Layer 6 of a small transformer language model trained on English Wikipedia (18 layers, counted from 0, width 128).
A neuron adds its activation times its output weights to the MLP's output. To switch it off is to set its activation to zero at one token and run the rest of the model.

Output weights of the MLP neurons that the questions are about. A number n stands for n times 0.0048.
n61: -11 28 25 52 41 27 -10 -49 31 -28 -41 -4 -5 25 -7 -22 26 -52 -10 16 -41 19 -21 72 12 -26 16 -15 -12 6 -50 -7 13 9 39 23 4 8 27 8 30 -3 -10 -13 52 8 -22 20 15 -2 -1 10 28 7 -19 10 11 -10 -34 29 -25 -21 -26 -42 22 12 -34 9 -31 16 -18 30 20 -5 -33 -3 10 -16 -34 -8 5 -4 19 1 -4 26 21 66 -14 36 -32 -29 -2 -41 -12 31 4 55 5 -8 -36 -10 30 -8 18 -36 5 -13 -35 43 17 -15 -23 1 -13 10 10 -8 37 40 29 -16 9 21 -41 -17 -27 11
n96: 27 12 6 15 -2 -32 10 42 16 21 -27 12 -2 46 36 -50 -2 -28 8 23 -41 48 15 5 62 -17 -1 4 17 36 4 17 11 -19 11 28 48 24 13 -11 8 -10 -6 36 -2 3 17 -10 -1 -30 -2 13 -39 -9 15 37 11 0 13 -3 10 -42 23 -18 14 -30 40 4 13 -2 -16 -26 37 29 -6 32 19 14 11 -21 -7 -29 5 45 -10 -9 13 19 -43 4 32 26 -40 17 11 36 -17 17 1 -25 13 -69 -6 7 20 34 26 -25 -2 13 -60 25 -15 -10 -20 51 -12 -2 -26 36 -12 20 -4 11 -28 -12 -16 34
n148: -13 32 15 16 54 22 -10 24 -15 -12 7 -7 32 29 28 -18 -38 1 1 -17 -23 0 29 25 5 -55 11 19 -30 1 25 -33 17 49 -22 25 19 16 10 14 15 5 -18 -13 9 -4 -8 -14 37 -12 -8 -25 12 28 19 33 12 21 20 4 21 4 -8 -10 35 -6 -9 -29 -6 -18 -13 -14 -14 36 -10 -3 -18 -17 -25 -10 -42 -11 44 -55 -21 12 14 -20 5 -28 -53 21 -14 12 10 -31 24 5 8 -15 16 -11 11 3 -6 1 -21 7 10 33 34 13 31 22 -27 37 -24 40 -22 -5 -23 -54 8 -44 4 -12 -18 -21
n154: 39 -23 -28 10 -28 -4 43 8 -23 7 -6 12 -20 -5 -9 -26 8 38 -15 -4 35 19 -32 24 7 23 1 -5 -9 -10 -39 -10 4 13 -2 4 24 22 -7 12 1 9 -15 -27 -4 -5 45 -2 2 7 -1 2 -7 15 1 -17 16 11 16 22 -29 -15 0 46 17 -12 -8 -25 31 -36 -35 6 12 -23 15 -49 23 16 -21 -34 20 1 -22 11 6 -29 -18 -15 7 -2 19 12 -35 6 12 -31 10 -5 14 -26 15 6 6 -15 -14 26 2 -31 5 -13 -23 10 -6 9 4 -22 22 3 12 -11 6 -22 -25 -26 34 -14 25 -31
n242: -18 27 17 44 -37 2 2 15 16 12 10 -8 -5 -34 21 -17 57 15 -4 -17 21 5 -15 16 28 6 4 21 9 16 5 -9 34 -18 -20 -32 60 -30 -7 -24 36 -1 -24 0 -11 -23 -14 -14 42 28 -46 -24 20 -9 53 -49 40 -35 10 11 26 27 6 -41 6 -39 -31 -41 -8 -10 -41 -12 -75 -9 12 -36 29 -55 13 -17 54 10 -10 1 -3 23 22 -24 -18 -11 20 9 2 -26 10 29 3 15 18 -28 -16 -3 17 -2 13 -20 -16 29 17 5 -2 -60 -45 9 3 26 -36 -44 68 25 -7 3 -17 36 -31 -8 -20 -25
n280: 12 -4 29 8 36 9 -37 2 22 -9 6 -9 7 6 -4 29 52 24 18 4 10 -19 24 41 -1 39 42 -31 -9 9 52 -4 10 -26 13 20 43 -63 42 -16 -17 -1 38 11 1 27 -15 -32 11 27 -51 17 11 -14 -28 53 -31 10 15 30 -2 -12 -1 -15 -13 -43 -29 -28 -10 4 40 15 -46 10 -14 27 33 -11 5 12 13 -15 3 6 -33 -11 1 -22 -16 20 23 13 1 -15 -20 5 -7 26 -15 59 6 10 14 -23 -5 -55 15 -1 -14 11 3 -49 -37 -27 -21 10 -64 -21 14 -18 7 -35 15 -8 -6 -11 -35 8
n287: -36 2 -28 -40 25 11 6 8 44 19 -15 10 19 -27 -41 17 -26 -24 1 8 -1 -52 -22 -32 -15 -46 -3 54 -33 -7 -37 -11 4 18 -13 -36 17 19 -12 -24 27 14 -40 -17 -9 66 -14 37 -5 -39 -35 1 23 10 31 -29 -16 6 -29 17 24 25 21 -15 28 -9 3 1 29 3 -19 -2 -2 -7 33 13 -19 -19 -12 -18 22 13 -2 11 36 7 2 11 10 2 -39 -6 -19 1 -2 -19 2 29 5 6 11 12 5 3 38 -34 -6 7 6 1 3 17 -16 38 -3 -17 18 -24 -26 -1 55 11 47 21 -19 -11 16 6
n305: -9 9 -33 -13 15 1 -2 15 40 -11 -38 15 24 -32 -1 7 -6 24 -8 16 4 -15 28 8 -15 19 12 21 -1 -3 1 -35 22 56 -30 -11 9 -15 -10 5 3 -15 13 14 -6 8 50 -13 -11 -1 7 14 -26 -2 -21 31 -9 15 -13 -13 5 -6 -19 -20 -6 3 -29 -6 17 2 -8 -18 24 12 -6 19 3 12 -13 18 4 -17 -9 4 -8 27 -8 2 -19 0 5 -10 -1 17 26 -7 28 31 16 2 -7 -10 40 -5 -10 -5 11 41 -50 35 -5 22 -21 28 -1 2 -20 29 21 -8 -31 9 -27 27 -31 -21 -37 -13
n344: 16 -26 -7 -13 13 -26 -11 -22 29 23 -7 -6 -6 -10 3 10 20 -27 7 3 -7 -12 -27 -1 10 -7 -19 -1 -16 -14 -7 23 -36 22 -19 17 3 -17 -15 -1 -10 -3 -5 4 -47 -5 -29 -23 5 27 -22 -28 -43 9 48 29 -28 -5 -20 -9 -7 26 -7 4 -42 -11 28 -7 33 7 22 -8 31 8 -16 -9 -1 17 5 -9 12 -42 3 -21 -15 15 20 -15 -35 -12 26 -9 -7 65 -11 -33 -3 -1 -23 -3 12 19 14 15 -16 1 -13 39 -41 31 -12 18 15 -21 9 -56 -36 16 -31 17 36 8 39 5 -9 3 3 32
n364: -21 -6 -7 30 -30 -32 17 22 9 -7 7 17 -11 -94 2 23 -13 -2 50 -5 26 -43 2 8 16 29 25 25 0 12 9 27 25 22 28 18 54 25 -4 -35 27 34 5 9 -36 18 -2 14 -11 0 -33 -29 -19 -19 -10 34 -19 26 -5 -5 22 -11 3 -10 19 32 43 -5 14 70 -31 25 19 5 41 -22 32 6 24 10 -14 -2 1 56 -10 6 -47 -28 30 13 17 -60 -15 -16 45 5 2 62 -32 49 10 -2 8 -9 27 24 4 4 13 2 -10 15 -30 8 3 -34 -14 -13 13 -13 -9 12 -41 56 -7 13 -10 -8
n366: 49 22 -28 -29 18 18 13 22 15 -18 11 -8 3 0 -18 7 -17 75 6 7 -17 1 -26 11 47 30 12 -23 -25 -22 34 11 -12 -14 -15 29 24 18 5 -14 31 -50 11 -26 -27 24 -9 -25 -9 -8 31 22 12 -25 -1 -11 4 -9 6 9 -13 -38 -30 -22 -64 -23 -38 27 -13 15 -18 11 18 18 -23 -1 0 -1 -9 -11 5 17 37 -31 -21 -19 0 13 17 34 -13 -9 25 -73 -14 10 48 30 9 7 1 -19 3 -11 -32 1 -30 -23 2 2 -2 7 37 -31 -10 -35 -64 -6 -29 16 -38 -13 -4 2 -6 -42 -5 -24
n391: 46 -24 -17 -18 19 -11 -18 5 -3 -33 32 6 7 -64 -20 -7 5 49 -15 -41 -21 -36 5 13 -60 -37 -46 25 1 18 -15 -4 -9 -34 -2 -32 2 8 3 -33 -29 -47 37 -35 -4 4 4 -1 31 -9 -24 -16 -54 22 9 14 36 -6 -12 -8 -8 23 33 5 -8 -32 -59 -22 28 29 20 32 -13 12 7 6 17 16 -40 -14 31 0 -1 -1 19 24 59 8 -2 8 -1 -40 5 -13 5 -62 -15 -17 -15 -5 -16 35 19 22 -17 -53 -25 -11 -38 -4 -9 10 -10 -2 5 23 7 -56 18 10 16 35 -6 -22 4 -48 -12 23
n455: 14 5 14 19 10 11 -47 10 -10 37 20 8 4 33 -13 -9 41 13 -45 -24 22 38 -28 52 32 -22 -31 5 -21 -15 -4 19 -1 48 -4 -18 19 17 -1 -1 -6 -11 49 -31 17 14 -20 -17 -57 0 22 -2 -9 12 13 30 5 6 11 -20 28 -9 32 23 -18 -13 -24 -8 8 -16 -14 -4 21 -8 -34 -7 -14 -28 -43 -5 -10 -4 14 4 -6 9 -33 5 45 -25 0 -6 62 23 2 -1 -11 49 -30 -9 12 20 40 -14 -15 14 -10 -43 1 39 -16 -41 17 11 1 19 -9 -13 -73 -48 -2 -27 22 2 -53 -9 8 -32
n495: -2 -29 -40 -6 -43 11 14 38 -23 3 4 -25 -19 -13 27 11 33 9 28 -17 14 25 -27 -27 61 -1 -10 63 -20 -41 36 -5 -3 8 -2 18 13 25 14 16 -23 -11 7 6 5 -35 26 43 -50 46 -25 -29 14 39 6 35 14 27 15 32 -48 25 65 -31 3 -22 4 19 11 -14 -13 45 -23 9 -15 9 -32 -27 -39 -31 41 -6 2 42 28 22 30 13 5 -25 38 -33 32 5 -14 -40 1 14 -29 36 -3 -18 6 -23 -36 -1 -19 -44 56 21 14 -37 41 50 57 -36 -1 1 13 34 -34 4 -12 -33 -3 -40 34 -22
n496: -9 6 -20 16 11 8 -2 -10 1 27 21 1 9 13 24 -36 -28 -27 -11 -65 -3 -2 -19 32 -7 28 16 6 -38 8 40 -19 17 19 12 24 42 -4 -1 -12 1 -5 38 -7 7 1 3 -24 -19 -35 56 -5 5 -16 37 11 -4 16 6 10 -18 -9 -4 -20 -6 -31 -21 19 -9 -2 -31 33 23 10 -19 28 -13 -22 -36 4 63 -26 13 -7 -37 -12 8 -7 9 -17 5 35 -7 16 -30 11 -13 -1 12 23 9 -7 17 -14 -27 7 -26 -2 30 7 18 -17 20 15 -5 -38 -17 8 -18 49 29 19 1 13 -32 -7 -17 -10
n507: 13 -17 1 -42 35 38 20 62 -20 20 18 0 -23 16 -6 19 36 -20 30 1 -36 39 31 -11 8 -41 -8 28 9 15 -20 -5 2 26 12 22 -20 -5 17 15 -16 -7 -11 -47 5 -5 5 16 5 19 -38 -6 -26 -29 -26 14 16 -2 -19 -11 25 -9 8 -5 8 -37 32 10 28 -9 -54 -27 -14 -46 10 30 -30 -13 -33 19 27 -13 -1 -32 8 -1 -32 14 -4 -62 -8 -25 9 26 34 1 4 2 -9 14 -24 10 -8 -20 -21 -27 -6 -16 20 -12 -8 -14 -17 -24 -3 -46 -12 -9 47 38 -12 -13 20 -16 -8 -12 10 -8

Each question names a token from some text and the token that comes next. It shows the activations a of the neurons there, in the order above. A number n stands for n times 0.097.

Then comes g, the gradient of the next token's log-probability with respect to the MLP's output, scaled to length 1. A neuron's effect is roughly proportional to its activation times (output weights . g). A number n stands for n times 0.0037.

"ik", then "ola"
a: 0 0 0 0 0 0 4 0 0 0 0 7 0 66 4 0
g: 3 17 -11 -10 -4 10 -8 -44 19 10 -36 -20 3 -45 -5 3 -24 11 -24 35 15 -7 -13 4 32 19 71 7 -18 -46 -3 -6 -17 -55 34 5 36 -22 54 11 -15 -17 -3 1 -4 -28 -29 -10 50 6 38 7 -4 -18 1 40 -17 -12 10 30 -25 -5 21 9 -1 44 41 15 9 38 17 -13 -24 -4 61 34 -46 -3 16 -4 -18 4 2 -9 7 -1 27 15 19 15 -21 -41 -27 -8 9 -12 -22 11 23 21 -17 11 -22 20 6 21 -33 -3 26 39 -6 -23 34 -20 3 13 33 10 27 47 11 -17 16 -5 23 23 -17 -8
Which neuron, switched off, lowers the next token's probability most? n495

" F", then " |"
a: 0 0 0 0 0 11 0 0 0 0 0 0 0 0 1 0
g: 38 7 11 8 -6 23 -10 25 -2 6 12 -50 34 8 -24 14 36 53 -2 -15 1 13 22 13 62 9 53 7 -2 7 -6 1 35 -23 -8 69 12 -18 2 7 1 -2 2 -13 -22 0 14 -12 23 -5 -21 12 18 -29 1 -5 32 4 -27 56 14 12 -7 -6 2 -15 -3 -14 -29 27 -14 -4 -8 -23 6 5 -9 -7 -18 -23 -22 -2 18 7 -7 9 -56 28 2 -16 5 11 -10 20 -11 8 24 24 19 -46 -5 58 36 12 -29 6 21 -29 -42 -23 21 -48 10 6 -17 0 -6 6 40 22 43 46 -29 -44 36 -2 -28 28
Which neuron, switched off, lowers the next token's probability most? n280

" U", then "D"
a: 0 0 0 0 0 0 15 0 0 0 0 0 0 0 0 0
g: 51 -6 -18 42 9 7 11 4 -15 -17 -10 5 -5 12 -56 -19 30 17 -43 14 -26 19 52 -24 22 4 16 -13 -38 42 8 27 -25 40 1 -7 -2 22 -30 6 -36 -7 43 15 -15 31 3 -7 0 22 28 9 -13 -51 43 -4 -5 -15 -7 17 20 5 -13 8 -34 3 -3 -17 23 -7 3 -22 -67 0 43 10 22 94 22 -4 21 11 10 49 6 21 -19 -10 -3 -33 0 37 7 -9 -15 -19 0 -7 -14 -20 -8 -23 -16 19 -43 0 0 -16 0 -51 -3 5 -14 -24 12 -4 -16 7 -8 -8 5 10 -10 -29 9 23 -9 -6
Which neuron, switched off, raises the next token's probability most? n287

" who", then " k"
a: 0 0 34 0 0 0 0 0 1 0 0 0 3 1 0 0
g: 9 54 -2 -7 7 -14 11 1 -23 20 -19 23 10 -3 43 -11 15 -11 9 9 27 7 -33 -30 -2 13 2 -9 18 -17 -33 -19 -44 17 -56 10 -22 -31 0 -20 27 -22 44 -32 -6 -26 -23 39 12 -14 54 -5 51 21 13 -14 8 28 23 -3 18 8 -29 -28 24 -10 4 -27 -31 -3 -36 19 -33 -24 3 23 -5 -12 -45 -37 -2 11 -1 6 14 -8 57 -13 9 52 1 -30 -24 26 -10 14 12 -8 -42 -21 -18 -32 16 18 4 52 15 -30 14 -20 -6 8 -41 2 -12 14 24 33 40 -2 -16 -32 -6 -22 24 -15 5 10
Which neuron, switched off, lowers the next token's probability most? n148

" Ref", then "ere"
a: 0 0 0 0 0 0 0 37 0 0 0 0 0 0 5 0
g: 60 12 39 -27 -17 -1 -7 1 9 3 52 -37 5 -12 -37 -6 -12 -19 -30 11 14 -31 51 13 38 42 -32 10 -10 -41 -15 -5 -6 55 -11 -14 -5 -18 32 3 -28 -27 17 10 -14 26 30 26 31 19 4 -8 -26 -2 -1 40 -8 18 5 -7 26 -7 -31 12 -12 -17 -27 -47 -13 -24 -61 52 2 -13 -4 -10 -15 11 -34 24 7 17 15 31 23 -5 -25 -21 29 10 19 -36 12 -13 35 41 -13 4 1 -5 -10 9 -5 16 -27 -58 -4 -21 -31 -30 13 1 4 -16 15 -15 -2 0 -10 -21 -35 39 8 7 -19 -4 -14 20
Which neuron, switched off, lowers the next token's probability most? n305

" International", then " Pl"
a: 0 19 0 0 0 0 2 0 0 0 0 0 0 0 20 0
g: 2 29 -6 -6 26 -21 16 24 17 9 -33 14 -45 -5 25 -6 -15 -12 -25 -32 13 14 73 37 -11 20 -26 58 -27 -11 11 4 -22 27 -7 -51 -4 -8 18 -27 27 60 -32 11 -16 10 -33 -28 5 -19 0 -29 9 -29 22 -13 13 0 13 -30 -23 -16 23 -1 2 -12 9 -18 47 -5 -23 0 -19 -29 -14 -18 -23 -5 29 16 -15 13 -36 4 18 -19 25 -55 55 0 17 24 6 -28 -8 5 14 17 -2 11 30 -14 11 -40 -37 34 -21 9 20 -2 -3 1 11 -9 14 -9 11 -11 6 17 -2 -2 -53 12 -57 -24 1 -33
Which neuron, switched off, lowers the next token's probability most? n496

"um", then ","
a: 0 85 0 0 0 0 0 0 0 0 0 0 0 0 0 0
g: -12 4 -55 8 -16 -20 -11 6 -4 11 -16 4 -17 -5 46 -1 2 -56 5 22 20 34 -17 39 14 -10 -39 -42 8 13 7 -9 46 21 15 -9 -25 18 9 -4 -2 -35 -8 3 -21 5 -33 2 -33 -4 15 -32 11 -7 8 -2 18 -23 47 -3 -15 3 13 -37 22 -11 25 -51 27 17 -6 -53 25 -56 8 4 0 7 -23 -57 -17 -21 4 0 28 -44 -6 18 -4 -51 4 43 -10 -17 7 23 35 -26 -41 -28 -9 5 -9 -2 -6 -24 -10 -22 14 17 24 5 50 3 7 -12 20 -11 -7 -4 31 47 44 -14 10 -18 17 -2
Which neuron, switched off, lowers the next token's probability most? n96

",", then " Al"
a: 0 0 0 0 0 0 0 0 0 16 0 0 0 0 0 0
g: 7 2 -11 40 -45 19 -8 -13 54 -9 -11 35 10 4 -24 -33 -18 -41 -20 -7 -13 -22 -46 7 16 -5 25 -1 -29 -17 -33 -51 3 13 23 -21 25 1 -18 3 47 -14 -36 16 31 -28 40 1 -38 5 20 26 11 -2 16 50 -15 11 -12 -18 12 48 -36 -5 -33 8 -16 64 25 12 -17 -23 7 -9 23 24 -12 -7 6 6 -22 18 11 18 -23 -12 -4 14 19 -47 9 -32 6 11 0 -6 -19 19 -33 1 -43 -15 -50 -6 12 30 31 34 -1 18 3 -34 14 15 33 -6 10 -12 23 13 -11 -14 5 26 -31 23 -33 -18
Which neuron, switched off, lowers the next token's probability most? n364